Layer 9 of a small transformer language model trained on English Wikipedia (12 layers, counted from 0, width 64).
A neuron adds its activation times its output weights to the MLP's output. To switch it off is to set its activation to zero at one token and run the rest of the model.
A neuron's activation on a vector x is SiLU(gate . x) times (in . x), where the dot is the dot product.

Input weights of the MLP neurons that the questions are about. A number n stands for n times 0.0089.
n11 gate: -34 18 20 46 4 4 42 -24 -15 -5 -15 21 17 -9 -4 13 65 -42 -13 2 -19 -31 -14 17 12 40 -11 45 6 -41 -1 18 -41 -26 -39 -1 -14 -11 18 -27 50 -22 -46 21 16 10 -22 53 -17 -27 -55 30 -31 -24 3 23 -12 19 28 -51 -7 7 -18 21
n22 gate: 2 -4 -48 -2 -70 5 5 -18 -14 27 -39 19 -45 -5 -17 19 16 -31 -44 9 -15 0 -30 8 92 -48 -19 -8 -16 -2 -11 -5 25 -5 -3 8 19 -11 -20 -2 31 7 27 1 15 34 3 -31 25 26 -31 -1 -6 4 29 69 2 -21 -5 -29 -33 -24 7 -15
n30 gate: 62 -80 45 6 -13 -12 -26 -51 5 25 -6 -33 4 -24 -13 23 3 21 -24 -7 -26 19 43 10 12 32 -20 23 30 -43 25 -31 -18 44 -11 54 -20 -9 -5 -29 16 11 26 31 -42 43 -55 3 9 -35 21 -35 -26 23 -23 33 43 -24 3 -13 23 43 14 -13
n45 gate: -60 -26 9 -7 -22 -29 4 14 10 -46 -6 42 -5 21 21 12 -2 -21 0 -44 -1 -20 33 -42 16 -9 -25 19 5 -24 38 21 -41 12 -22 -3 15 29 13 -13 -15 26 -4 34 -6 42 14 -10 -16 -11 47 -23 -6 5 19 1 8 25 3 62 -34 -18 27 -19
n47 gate: -39 60 0 -14 21 -21 42 6 -9 -25 -8 30 17 23 -14 -22 -22 15 34 -27 -43 24 26 -6 49 -10 21 -17 62 -20 -17 28 12 -37 -11 -45 16 -14 -5 6 -12 64 15 35 -40 -18 -42 12 33 29 -52 -3 4 -48 -13 -29 -5 -59 28 -17 2 -3 58 -14
n62 gate: 0 -18 -25 32 -23 19 34 3 1 0 -18 38 -1 5 27 -3 -54 5 -11 -30 14 -1 14 25 20 -4 19 39 41 -21 -23 16 -65 -8 -34 51 -10 43 -41 -17 -16 10 28 -5 18 -41 -12 18 -2 -32 8 -11 9 -37 13 -20 11 2 66 15 11 21 30 -24
n70 gate: 10 20 18 -20 -29 5 12 -44 19 -53 -11 -42 2 24 -15 -3 -43 66 10 -37 -4 -13 13 -14 28 1 26 -22 20 16 4 -55 -23 28 34 -30 -14 -2 -9 50 13 -3 32 -9 -39 13 -22 55 26 -10 15 -27 1 -25 0 -5 -14 -31 51 6 2 -19 -6 -94
n119 gate: -28 27 46 10 29 -61 16 -23 14 33 -8 29 -16 10 -16 42 32 4 -6 2 20 16 94 1 22 4 12 -17 18 -43 -13 -9 4 41 -14 30 28 3 10 -25 17 8 -11 -15 0 2 -6 -29 -18 -31 -2 49 -7 -2 -45 -24 -9 3 10 -4 31 -10 -19 4
n123 gate: -28 39 29 8 13 -21 -9 2 -7 -15 -32 20 -26 32 1 -3 -8 -3 15 23 5 -12 56 40 -10 -3 5 9 10 -6 -13 19 22 -9 16 23 -12 10 -22 -53 -21 0 45 -28 11 33 -26 -31 -41 1 -15 -4 23 -11 4 -18 7 -12 31 -19 24 -10 -35 0
n167 gate: -23 21 -8 -22 -19 -34 -8 -4 -16 -18 -1 36 3 19 -17 -45 -6 51 29 -41 -36 -17 35 25 65 -15 41 -37 -3 10 -21 -18 -56 3 -58 -18 7 -9 -4 36 -9 -22 16 37 -63 66 1 14 -2 23 -6 -18 24 18 -63 -1 -4 -33 27 -14 12 17 14 -3
n179 gate: -12 -29 25 31 18 -31 -4 21 -9 -6 39 -42 -11 54 79 -29 27 2 -45 4 -57 12 44 -7 37 -15 23 11 2 -91 6 -24 3 6 28 15 31 -30 -24 -30 -24 28 -3 -41 -46 24 1 50 7 -1 33 40 -63 -13 -17 14 10 -36 -2 -22 14 55 31 -11
n11 in: -5 -15 -6 37 -6 64 -23 -10 -26 -7 -23 39 13 4 -6 17 -36 -19 -19 10 -47 16 -16 17 -13 34 29 39 -8 -2 32 -27 27 -19 -3 -13 -4 26 -39 9 26 -3 -33 -15 15 23 -18 17 21 -37 35 3 7 27 82 -28 25 18 7 35 -5 1 -23 -31
n22 in: 13 -18 4 45 -60 28 10 -32 -10 -42 7 12 -19 25 17 21 11 4 -6 7 -1 7 -15 -17 -19 -11 -29 3 -8 9 36 -20 9 20 22 14 -1 5 0 20 6 13 3 55 -3 -2 -49 1 -34 67 -3 -48 -19 -43 5 -35 25 27 0 3 8 -28 -20 10
n30 in: -26 -17 -1 24 26 -3 -1 0 36 2 20 -26 -37 -14 1 24 -22 15 -29 24 -53 36 13 4 34 -31 -39 -6 -33 -1 7 -28 -9 -16 -20 0 -36 -9 -65 -9 51 26 2 11 14 -20 20 10 -42 29 7 6 1 -4 -13 -49 18 -28 -29 13 -13 22 -2 -25
n45 in: 21 12 -19 -42 14 -33 21 14 -32 44 35 -28 -11 -12 11 62 16 18 20 18 19 13 0 36 -15 -4 -27 29 24 37 15 5 -17 49 19 -3 -21 -30 -2 5 36 5 -9 -23 30 19 -14 -13 19 30 -2 4 50 -10 -25 6 -60 7 24 -3 2 -3 -26 -12
n47 in: -20 -25 -24 -8 5 0 3 0 -41 -3 -12 18 -11 -29 -43 59 -9 -38 -25 39 25 -4 -10 -49 -32 -35 45 27 -2 16 -39 -5 15 -5 -42 -1 -20 35 18 28 2 -20 -22 -14 -22 15 -8 41 14 41 -10 -25 33 -5 9 -6 -59 40 17 6 -13 14 51 -12
n62 in: 2 7 54 -7 35 15 11 11 11 22 -24 8 1 15 -18 8 8 24 12 -9 0 -38 45 -8 10 -25 -20 52 57 -7 14 45 -43 -3 -6 44 15 -34 9 7 19 -2 -18 31 -32 -5 35 -17 -35 26 16 12 5 31 -20 -3 -35 13 -3 -6 -1 -14 15 -2
n70 in: 17 -19 3 23 12 8 38 18 19 -13 9 -45 42 0 5 -27 12 -8 23 15 1 -27 34 -3 -30 13 23 42 -19 -3 9 11 9 -8 -54 11 3 -13 46 -25 -18 -19 37 8 -7 -39 25 6 -40 20 -42 5 8 -23 42 12 -17 -20 37 -35 17 21 -16 30
n119 in: -63 -19 21 22 26 -31 32 -14 12 -42 -9 17 -9 41 7 -29 -18 33 25 19 -34 -6 17 -2 29 -17 9 -8 40 13 39 1 -19 5 -9 12 64 8 -13 33 -1 -26 5 16 6 33 -2 -4 5 18 8 -4 -13 -14 -1 -26 16 -5 2 -29 65 -15 36 -18
n123 in: -30 -24 37 -22 22 -9 -24 -27 2 -12 -34 1 -32 26 -5 -19 28 -13 15 -4 -13 8 64 55 -7 9 21 25 62 -9 -14 8 4 -12 10 26 21 16 26 -37 7 27 20 15 -25 3 -18 -22 -34 6 -29 16 -1 -1 -25 0 11 -26 6 13 14 30 12 -14
n167 in: 36 12 29 4 32 15 -5 11 -8 59 35 12 -18 13 -11 41 1 7 -13 -21 -4 -9 51 10 -10 -5 -9 12 -32 -9 -47 42 -6 -18 0 0 -34 10 11 12 8 -5 23 -2 -1 24 3 11 30 2 0 31 33 -70 -29 27 5 -41 6 27 15 53 -43 -9
n179 in: -4 -40 9 3 8 7 -35 -20 20 -2 -3 2 10 31 -24 -12 -31 28 11 -2 -24 -6 14 11 0 30 26 35 -27 26 27 -12 -21 -21 7 -54 -10 12 -16 -34 -29 11 -20 4 19 28 -23 79 21 17 -18 -51 -32 3 41 -11 -51 13 32 -2 45 5 6 -5

Output weights of the MLP neurons that the questions are about. A number n stands for n times 0.0074.
n11: 29 28 23 -21 36 -26 1 18 -2 11 31 9 -81 16 -21 -53 -2 -4 8 -18 -27 13 -62 -21 -28 -25 9 -40 -11 31 -3 -28 4 17 -11 7 46 1 -21 -20 23 53 27 12 -84 -65 -38 -15 16 23 55 -23 -4 13 -38 17 33 -22 18 -30 8 -22 -5 4
n22: 34 20 -44 8 17 -41 32 -9 -23 27 -34 -57 13 -30 -46 -2 -14 11 4 27 48 3 1 -6 -11 -9 -7 20 -42 39 -33 -1 -5 -31 -24 28 -48 21 -30 27 19 29 24 -11 -33 2 15 12 61 -21 -17 14 -27 4 -6 -68 -10 -20 -49 49 -41 13 -4 9
n30: -38 0 -19 62 30 -10 33 53 -18 28 9 19 -41 -8 -6 -29 15 74 -11 19 20 7 14 -14 -5 33 -26 7 28 -34 -15 16 -19 2 7 4 18 -33 -15 -7 -80 28 26 -7 7 21 4 -23 -35 68 -6 25 -19 -10 -23 12 10 -11 27 -32 -30 26 23 -22
n45: -11 19 -24 16 3 -4 -2 -8 24 8 -11 -16 31 13 4 -36 -65 -63 -30 19 19 32 -6 -4 6 -13 7 5 54 20 -10 0 -4 3 -27 -18 79 10 1 34 -2 38 40 3 -13 35 74 -21 8 17 25 48 -16 3 -2 -49 28 14 -2 35 32 9 -23 -8
n47: 6 -61 13 21 -4 55 -13 -54 39 -38 6 -4 -62 -11 32 15 -29 -5 11 49 -16 33 -10 -56 -9 -6 -28 44 -37 37 -10 33 -8 -59 27 0 58 -11 42 -43 31 39 0 -17 -21 -16 13 -16 -37 -51 -5 38 -5 -7 -13 -7 49 25 21 25 -15 -2 -25 -4
n62: -43 35 31 18 0 -6 10 -12 25 -36 -42 8 -34 31 8 15 -9 16 14 -35 -3 53 32 3 3 24 -3 38 -32 43 -43 6 -33 51 7 9 -26 -34 -20 29 15 11 7 27 -34 -34 -24 14 -37 30 -16 9 15 20 -36 -29 4 0 1 -35 45 14 17 9
n70: -18 -15 22 -33 -8 65 -58 -1 10 -4 16 70 -94 -7 8 -30 9 -29 -34 69 0 -53 -23 -19 29 27 21 -13 23 4 4 -13 12 -31 -12 -2 16 -5 6 -2 1 23 4 13 1 16 11 7 -48 -11 -8 -23 3 -2 -6 -33 10 -17 17 32 -15 -32 55 -19
n119: 30 19 14 -31 -21 0 -7 -53 -18 33 43 -49 30 -30 1 -17 34 -32 11 -55 -9 -7 50 -20 -46 -46 -9 17 -21 -10 20 8 21 -15 9 6 -6 29 -25 -71 -22 24 15 -1 88 11 9 25 10 1 23 -34 6 -17 -16 23 -12 -24 -6 -23 1 11 22 -33
n123: 6 5 -51 -33 0 2 -40 30 10 20 -4 -35 30 16 -4 -51 -15 20 6 15 0 -15 -3 -2 -27 2 20 -18 9 -3 -28 -8 5 -1 -5 15 -77 -43 -43 -14 -21 -36 4 -18 73 21 -2 -19 8 -21 40 3 32 20 24 19 23 -4 -39 19 -31 -13 -34 47
n167: -38 -35 -7 15 25 -10 -21 9 -5 -1 -38 -15 25 33 -46 33 -54 19 0 6 -24 -2 13 -35 -41 6 -42 -3 28 42 -37 -17 37 25 18 9 21 5 -23 25 17 -3 36 38 25 -28 -4 42 29 25 56 -33 -11 -45 49 2 -27 35 -14 -25 -14 2 -23 22
n179: 26 -65 -16 -4 -35 -2 -34 39 -32 -25 17 -17 30 -5 -49 14 28 23 -11 -30 -14 -12 -13 -43 31 -14 -63 10 -48 -63 -7 -39 15 -9 15 0 40 -14 7 -28 28 -43 -6 11 20 -9 -60 12 -20 22 35 47 17 10 53 46 -29 -14 -26 -7 13 28 -13 12

Each question names a token from some text and the token that comes next. It shows the vector x that enters the MLP there. A number n stands for n times 0.03.

Then comes g, the gradient of the next token's log-probability with respect to the MLP's output, scaled to length 1. A neuron's effect is roughly proportional to its activation times (output weights . g). A number n stands for n times 0.0053.

"5", then ".\n"
x: 31 -16 -13 18 -1 -17 0 18 -2 9 10 75 38 -8 11 2 0 0 -8 -30 -30 11 27 8 -5 -1 -12 -16 -29 -4 5 -27 8 -16 20 36 -27 -36 3 -15 -55 0 11 -2 47 -10 -2 1 11 -45 -12 9 0 22 38 -17 34 -25 9 12 47 -3 -26 1
g: 7 -18 11 -18 -61 -3 -20 -4 0 15 10 -16 0 10 -8 12 -10 12 12 28 10 -29 -6 34 -18 -42 26 -48 -11 14 10 -20 60 11 -6 17 -24 19 -25 -6 28 12 -39 -1 -28 53 6 25 15 -28 37 6 -20 -20 55 -12 -23 -20 -2 -9 -19 10 -16 13
Which neuron, switched off, lowers the next token's probability most? n62

" Pr", then "ince"
x: -11 3 -2 23 12 52 -14 -9 3 33 -15 16 31 23 -3 -23 10 9 24 29 -12 8 -26 12 33 26 -31 16 -71 10 30 -39 21 -2 13 15 -2 24 -21 -18 -42 17 35 -3 11 -9 31 -1 -20 21 -4 -5 -23 -32 12 -29 41 32 -16 -20 -6 -27 -28 -15
g: 48 -22 28 5 7 7 22 10 11 -40 -9 13 -17 -13 -44 45 16 -4 -36 -12 -15 -27 12 62 -2 32 4 -32 -19 13 -9 -24 19 8 -3 -10 50 18 8 -5 8 34 15 2 -4 53 17 26 15 9 -57 7 14 -17 5 6 -6 11 6 24 4 -31 -17 21
Which neuron, switched off, lowers the next token's probability most? n123

" for", then " E"
x: -15 3 7 0 1 20 -20 7 12 21 -5 27 40 -19 20 6 5 -18 -43 -11 15 -10 9 10 -18 37 -9 10 -16 -11 -16 0 -4 21 1 -9 38 -44 37 10 -33 27 -13 11 64 -20 1 -32 12 32 -4 39 20 42 10 1 29 57 -10 3 7 21 -13 -9
g: -2 -30 -5 57 0 26 20 -10 -12 -20 -21 54 -11 46 24 -48 -35 17 -6 -18 -12 -33 -19 11 15 -17 -3 -16 25 -7 -28 3 -11 40 -6 -9 -7 20 24 -11 4 20 -11 -25 -25 8 -1 25 8 -60 55 -3 32 -16 -11 -20 8 -18 6 7 10 -3 -17 21
Which neuron, switched off, lowers the next token's probability most? n119

"nt", then "ic"
x: -47 23 7 -4 9 1 -9 -10 -18 -19 -13 -16 34 -42 -9 -20 -12 -8 -48 -7 16 55 -31 -7 -16 -25 -2 -1 -12 5 8 4 -32 -34 9 -26 -29 -29 8 17 -31 -16 -25 18 41 31 -6 5 -14 8 27 30 17 -14 54 -27 -22 6 24 -8 -14 13 -5 15
g: -19 16 -38 -7 48 -18 3 23 -33 4 -30 33 0 1 -18 -8 6 25 40 7 6 -1 -34 28 55 -6 22 1 12 -8 -19 -6 0 -50 -39 -27 -10 -1 9 10 2 31 -22 -6 -5 -7 24 11 -17 52 33 -1 21 -40 -8 -13 36 -10 7 -11 -24 -45 18 -19
Which neuron, switched off, lowers the next token's probability most? n11

" H", then "igh"
x: 14 24 29 -12 29 7 -53 26 17 -12 -14 -6 5 -7 6 -2 -11 27 38 59 10 -6 40 13 2 17 -12 7 -9 -6 -2 17 24 -24 -7 8 -27 -29 -10 -33 -13 -8 -15 2 17 -23 19 -4 -10 -22 -15 36 -19 -13 26 -22 -2 18 -30 14 15 16 15 9
g: -54 1 52 -18 8 -19 -22 27 13 -7 26 -9 -49 36 -42 11 27 19 -3 10 -5 -21 -2 10 24 31 -18 3 10 -18 -17 2 -39 20 -4 46 1 -36 -8 6 7 7 -41 -28 14 -10 -5 35 -22 -31 0 18 -42 -35 -12 39 2 2 7 8 -14 16 11 17
Which neuron, switched off, lowers the next token's probability most? n119

"ort", then "her"
x: -26 4 -3 -3 13 25 -23 -23 48 -38 -15 18 21 -13 8 3 9 21 -25 -14 -26 11 -40 -23 -32 28 -14 2 -54 26 -24 -3 0 -21 -27 -18 1 1 11 -28 16 -14 -24 -29 34 -24 -14 -4 -15 43 14 9 -38 23 10 -13 27 16 19 -33 21 83 51 8
g: 1 2 -25 45 27 -33 18 -20 -12 -19 18 3 0 20 -2 12 -17 -32 1 -12 7 -16 10 26 7 30 -23 -4 -14 -27 -28 -7 3 0 -52 -12 9 7 12 -24 32 36 -6 31 15 81 -21 41 10 -18 -33 -7 26 24 10 31 -29 2 25 13 -23 6 36 7
Which neuron, switched off, raises the next token's probability most? n11

"2", then "12"
x: -2 -44 5 22 4 -35 -33 -12 -3 -21 5 1 28 11 -8 -6 18 -16 19 -16 11 7 27 -16 -1 -27 3 4 -36 0 -13 -18 1 20 13 10 10 -20 5 5 -50 0 -21 10 27 -9 26 -25 2 -18 15 5 23 -18 -13 -7 -28 16 -6 -1 93 16 3 -15
g: -19 -6 12 1 18 14 -11 -3 -6 -11 9 -65 5 50 -16 16 10 -46 37 -20 -5 7 20 3 -16 11 46 -14 10 -4 -25 68 7 60 23 -1 20 30 -11 -3 -14 -48 18 1 -5 -10 9 6 -9 40 17 -34 13 4 7 -18 17 -37 5 -6 -4 -8 13 5
Which neuron, switched off, lowers the next token's probability most? n119

"194", then "0"
x: 17 -43 19 20 22 -21 -50 -26 10 -16 -6 -9 11 -17 4 6 2 68 -12 -22 6 36 19 4 -40 -4 -6 12 -29 -6 -29 21 7 -30 -22 -19 12 -2 -34 26 33 -4 -4 15 18 -2 61 -22 -32 -14 12 36 11 9 16 -11 -3 20 19 -9 30 19 18 -21
g: 31 -7 44 10 23 33 -34 -30 -26 32 21 -24 -30 30 1 -38 -1 20 17 -29 31 -5 35 -21 -15 4 -13 14 1 0 -12 -7 -4 44 -15 31 23 0 -5 -34 -21 15 -43 32 48 17 43 -19 28 21 5 3 -26 -5 -22 -25 -21 23 13 16 -11 -14 -2 0
Which two neurons, each switched off alone, lower its probability most, in order? n30, n119

"ome", then " time"
x: 13 18 13 -27 -21 20 -35 -41 27 4 26 12 6 -38 10 13 -9 3 15 -3 18 18 3 -12 -44 30 -6 2 -9 30 -12 -29 8 32 10 15 29 -51 54 -51 3 -3 8 32 2 -25 10 7 28 -11 -1 -1 -13 30 12 -24 28 -14 36 -3 16 28 -12 -18
g: 39 -9 14 1 15 5 -16 -26 22 6 33 -68 19 -2 20 -20 20 14 -11 -9 14 20 -4 15 25 13 31 12 27 -21 -9 -9 -13 -30 20 1 1 1 26 -10 17 3 9 14 2 -26 -38 -48 -5 13 -29 -10 -64 58 10 47 -8 -3 6 -21 10 -30 20 11
Which neuron, switched off, lowers the next token's probability most? n30

" ", then "4"
x: -34 -29 -1 -4 13 -17 -69 -21 16 12 9 4 31 -3 -20 28 23 5 10 -2 11 3 31 6 3 -5 24 -1 3 13 -19 13 -17 -1 0 25 -1 -5 -17 -3 -79 -9 -5 -7 21 2 -8 0 17 10 61 17 28 -13 -18 -34 -6 -5 20 -11 -1 -5 -11 -4
g: 30 -15 -7 -11 10 4 -17 -3 -6 -45 -16 59 12 -23 -4 -22 -29 62 7 0 -9 -15 -12 -2 11 -3 -9 -32 -32 4 -17 16 -13 -37 -1 -68 6 3 -5 16 -5 18 -33 -38 -5 -14 8 -25 7 14 -7 -2 53 11 23 9 25 10 -10 -22 35 26 -4 40
Which neuron, switched off, lowers the next token's probability most? n123

"er", then "et"
x: -8 -3 -25 -53 -27 30 6 43 3 -28 13 -23 20 0 3 -39 54 25 -2 32 37 -9 -1 -8 -8 -11 13 37 -7 4 -20 5 19 -9 -2 -9 -3 4 12 43 28 -5 7 25 -11 -33 2 9 -41 0 -28 -38 27 36 39 41 32 -11 9 -46 7 8 -19 -6
g: 4 26 4 6 -13 13 -2 13 -5 -9 21 37 18 -20 17 42 -6 10 -18 -4 -12 -19 51 -12 30 41 35 -6 45 8 8 -13 -1 12 -68 5 0 12 42 -1 7 7 -46 19 1 7 -26 8 -4 41 22 22 28 -9 12 -4 38 -34 -3 -34 -1 -28 16 -33
Which neuron, switched off, lowers the next token's probability most? n70

"5", then ":"
x: 27 -33 -16 15 -7 -20 -4 31 0 13 8 72 34 -4 22 -11 7 5 -3 -25 -22 21 19 3 6 -2 1 -10 -20 -1 -7 -21 17 -16 19 26 -34 -36 -2 -25 -47 10 5 -5 28 -3 -3 2 14 -32 -11 -7 -16 27 39 -16 32 -41 12 26 54 -10 -29 6
g: 0 -9 47 -25 -1 -48 -19 -8 62 35 3 -31 1 -21 -6 -30 -10 -10 -44 -27 7 10 -34 16 -13 1 -31 19 29 -2 9 -46 -9 50 -16 -41 3 1 5 -30 4 -46 -1 -33 -6 -10 -38 15 -9 19 3 16 5 6 5 -17 -3 1 16 4 -8 -24 -6 32
Which neuron, switched off, lowers the next token's probability most? n179

"at", then "c"
x: -10 5 -10 -49 48 -7 3 -37 -27 21 -37 -7 -2 -49 -7 -22 64 -7 22 -9 -20 4 -30 -34 27 12 17 1 -14 11 -11 -41 -3 -48 -8 10 3 -16 16 -3 -18 5 -2 25 -18 3 8 26 15 29 -1 -3 -31 -12 -19 -9 -67 13 22 -6 -1 -32 -37 27
g: -13 -20 5 -5 22 -21 -9 20 39 7 3 21 -23 -32 -24 -1 17 -21 10 -13 41 -31 21 -9 -21 11 37 21 -16 -29 -24 19 9 1 -2 56 3 35 52 -23 -28 -12 -14 9 2 -66 5 -34 -19 4 22 5 43 -20 3 5 2 15 -45 1 -24 -5 -13 15
Which neuron, switched off, lowers the next token's probability most? n47

"er", then "y"
x: 11 42 -57 -11 -34 23 -3 45 25 -45 26 -2 36 -23 -8 -4 -34 -3 -24 17 21 -5 -17 -7 -26 -39 -9 26 -44 -21 -14 -25 -1 -11 -23 -7 -3 -22 36 32 -15 -11 -38 -6 39 -7 7 19 12 -2 -21 -20 -16 -8 19 1 29 -3 -9 -6 25 -39 -29 -9
g: -3 26 7 10 23 -9 11 10 6 -9 -57 -12 -35 -12 -23 -21 -34 -54 -15 23 -2 12 27 -2 5 -21 63 34 -5 7 -22 47 -15 5 6 -8 14 25 -9 4 34 -25 -31 5 -8 10 12 -15 0 34 8 -18 40 18 -37 -16 42 -2 12 -17 -24 -40 2 -7
Which two neurons, each switched off alone, lower its probability most, in order? n62, n45

"t", then "ens"
x: -11 39 1 -26 22 -27 3 31 -29 9 -35 -9 -19 -22 28 6 5 10 -3 -1 51 2 -12 -38 17 -37 -6 16 -36 17 15 -8 28 -46 -9 8 4 -29 44 -1 -44 0 11 -15 -4 52 10 -8 -18 38 16 53 -16 3 -26 3 -28 0 -5 13 -26 -60 -8 -11
g: 13 -11 23 -6 10 -16 6 43 73 -9 -21 -6 -6 -18 4 11 18 1 16 7 -19 18 19 31 46 34 13 -5 6 -49 15 25 0 -14 -35 -21 1 23 -23 -2 2 -3 -2 -18 -5 4 -22 11 -57 49 -11 -13 -27 -16 5 -8 2 42 14 -37 -33 -15 -3 -38
Which neuron, switched off, lowers the next token's probability most? n22

" |", then " —"
x: 15 -29 -4 56 6 33 49 26 -4 -19 7 -2 30 21 -17 6 25 8 9 26 -24 -1 -1 -4 -45 -27 -28 -2 4 19 -16 13 16 -1 4 21 2 -21 12 -19 -23 11 -36 -7 30 -14 12 -8 10 5 19 -24 23 16 29 -24 -16 39 -14 17 -24 -24 -46 -8
g: -28 -15 -9 10 27 -19 8 -4 -8 25 -16 -4 -20 16 30 26 18 -27 5 -40 21 10 28 1 -15 -33 31 -3 -15 2 32 20 -4 41 -33 -4 20 34 18 -52 -9 -11 -23 -15 -11 -2 -47 40 2 -21 -35 38 -49 -10 19 27 14 -7 -11 -8 -6 31 -35 24
Which neuron, switched off, lowers the next token's probability most? n70

"ur", then "ers"
x: -13 25 -58 -28 8 14 -4 -53 20 -54 7 25 30 -6 1 32 -38 -29 -34 8 39 19 -3 -29 -30 -37 -14 -6 -26 1 1 1 -5 1 21 -24 -2 -55 -15 31 -23 -43 -14 -2 24 10 22 32 24 -3 -32 -23 -4 -6 19 -9 29 -29 -4 25 -14 -8 11 -8
g: 41 2 7 -15 46 -29 10 -15 -11 38 26 3 17 13 -8 -14 -2 7 -25 -11 -2 13 40 5 49 -3 -26 -43 -51 -43 -19 0 30 10 -19 -30 3 13 14 13 14 -1 42 -16 -4 12 -26 -12 5 10 20 3 19 -48 10 -42 -24 24 -28 8 -2 -11 -37 24
Which two neurons, each switched off alone, lower its probability most, in order? n70, n22

"ree", then " ag"
x: -4 22 14 6 -25 -2 -39 -13 -2 59 18 -6 17 -29 -6 22 37 35 -21 -11 5 29 16 -6 -64 7 -52 -1 -43 11 10 -32 -31 17 22 2 22 -17 56 16 -5 -5 -31 -17 28 0 37 18 15 -10 -16 -7 -12 45 8 -1 12 11 9 12 4 43 2 -4
g: -16 -10 7 19 -25 18 1 -13 18 29 12 28 -6 -3 -41 13 14 -6 42 -2 -15 33 55 -3 6 18 6 21 3 6 -31 16 34 14 -21 43 20 -24 8 37 -3 -12 -3 -52 -48 33 12 -17 27 1 -11 61 -21 5 -6 1 14 16 41 -9 -22 14 20 -11
Which neuron, switched off, raises the next token's probability most? n30

"8", then " and"
x: 41 -2 -30 4 12 3 -18 -2 -8 57 25 79 38 -10 -4 18 16 4 -23 -20 -7 -13 41 27 -20 7 -4 -20 -40 18 -20 -23 15 -10 -8 42 -8 -19 -7 -17 -42 4 -26 -8 28 -43 23 10 0 -19 -9 8 19 -14 27 1 21 -20 19 0 49 -1 -19 -8
g: -34 25 10 34 41 3 7 16 19 -42 2 50 18 7 -47 -23 17 35 18 36 39 -23 -20 -1 22 0 -8 10 -11 30 -44 21 20 -3 -18 15 4 8 -1 3 -1 -19 22 19 -27 -29 26 -8 -18 29 36 -7 50 -5 -2 -27 -4 3 6 20 4 32 23 28
Which neuron, switched off, raises the next token's probability most? n62

" m", then "end"
x: -25 48 4 -8 10 -1 -64 31 -2 -3 -16 12 25 -15 4 6 12 2 -34 19 4 -26 27 -6 24 25 16 14 8 -9 -1 2 1 -6 -17 -5 -18 10 -3 -34 -8 -23 -15 1 9 -17 -1 -49 6 -16 0 17 18 -33 23 -22 -24 5 -41 -7 17 -13 -7 -4
g: 1 2 -43 -29 7 -53 -17 -28 25 12 17 -43 12 -12 -26 34 -29 44 0 28 11 25 4 26 -44 -8 -16 -28 -18 15 -23 7 -3 -35 -11 8 -24 14 -2 -17 -17 30 -10 -5 -4 24 -6 -14 -44 63 12 17 -5 7 -2 -13 -7 1 -16 35 -31 18 4 -29
Which neuron, switched off, lowers the next token's probability most? n22

" ", then "em"
x: -21 -2 17 -39 1 -11 -73 -21 18 8 0 -22 22 -13 -21 45 19 -7 10 -10 20 -9 24 -4 -13 1 26 -9 -8 17 -15 -7 -10 12 18 -8 4 -8 -10 -3 -77 3 8 -11 19 2 2 -16 16 13 41 20 21 7 -1 -38 -6 -16 9 -11 5 -2 -30 -1
g: -17 65 -1 -1 -6 -14 -4 -6 -17 29 -17 -40 -19 -31 -27 17 46 25 -10 32 30 -24 4 11 -3 0 41 34 -3 6 38 -5 4 21 4 -4 2 -12 43 -24 6 26 27 5 0 9 -35 25 -1 -26 -2 27 -38 -16 8 21 -17 17 -10 -12 -54 -8 -7 -42
Which neuron, switched off, raises the next token's probability most? n119

" ", then "10"
x: -33 -41 -10 -11 9 -7 -73 -21 5 0 6 1 9 12 -23 15 3 15 2 0 -6 19 3 6 -3 -17 17 -7 4 8 2 10 -14 -4 14 -10 -2 -1 -5 0 -73 -11 -3 -10 14 -1 8 -26 13 19 60 26 55 5 -11 -35 -5 -21 11 -7 6 3 -27 -4
g: 18 -3 -7 -37 -15 13 -11 2 -33 4 46 -44 8 31 -16 4 -1 -30 11 -30 -3 2 7 -27 11 24 -5 -21 -2 -2 -9 18 48 74 -8 39 -3 -19 -7 -35 6 -6 27 41 30 -17 -4 9 -31 1 13 -39 9 -31 -5 -23 23 -40 4 -3 -11 -6 -26 -23
Which two neurons, each switched off alone, lower its probability most, in order? n167, n123

" the", then " "
x: -62 17 8 -6 -4 72 -15 -10 12 8 10 2 39 16 -5 -8 -17 -2 -42 2 -8 -23 29 1 4 -13 -25 6 27 15 -18 -11 18 2 26 -3 -1 -32 23 -11 -49 10 2 9 50 0 14 -17 14 -31 -7 -20 -5 30 -10 -38 -11 60 1 0 -3 10 4 6
g: 36 -26 12 -4 8 6 8 35 -6 -40 0 -13 7 3 -15 23 39 0 24 30 -34 -19 8 -34 -43 9 14 -26 25 35 -22 11 23 -23 -1 11 23 -31 -32 -1 13 0 -20 33 12 -15 11 -29 31 52 30 -2 35 14 25 -16 -26 15 -25 -12 -9 -31 15 46
Which two neurons, each switched off alone, lower its probability most, in order? n167, n45

"ov", then "ed"
x: -2 21 3 14 -10 -2 -20 -6 -10 5 -4 -1 25 -6 -37 17 -6 6 -23 -33 -13 45 10 49 -35 31 1 14 -17 -13 45 18 -22 -42 -29 16 12 -16 -59 52 29 11 28 18 16 -56 -2 -5 4 -36 -3 -8 24 21 7 -60 16 -16 -10 -11 -11 -27 -7 12
g: -48 5 -16 24 -3 -42 -22 -4 1 -9 -14 -6 -14 -29 -33 -15 21 36 21 -7 -5 -30 -13 -22 -36 25 -22 -1 27 -30 9 17 -12 27 22 -10 -7 -5 -40 -51 36 17 24 -7 31 15 -25 -23 31 32 40 21 9 2 18 15 -37 -8 10 -3 9 0 -10 -52
Which neuron, switched off, lowers the next token's probability most? n47

"es", then "ough"
x: 17 16 32 -46 -28 -5 -11 52 18 -29 34 3 9 -20 -17 14 72 17 -14 3 24 -5 -4 1 -40 59 34 6 -20 39 25 3 -6 17 29 10 16 -6 23 20 43 14 1 -31 2 21 27 -20 -28 37 -46 -26 50 10 0 -3 -6 -32 -3 16 7 9 -14 1
g: 43 24 -20 -4 -39 26 -3 -27 -15 -48 -53 7 20 11 22 -34 11 -39 -10 -5 -41 -17 -7 8 12 -5 7 27 10 -38 6 -36 4 15 11 33 8 -25 -16 -4 -9 -28 0 -10 15 25 -9 12 -4 -20 -7 -2 23 -31 33 -50 -16 24 5 6 -12 48 -15 -30
Which neuron, switched off, raises the next token's probability most? n11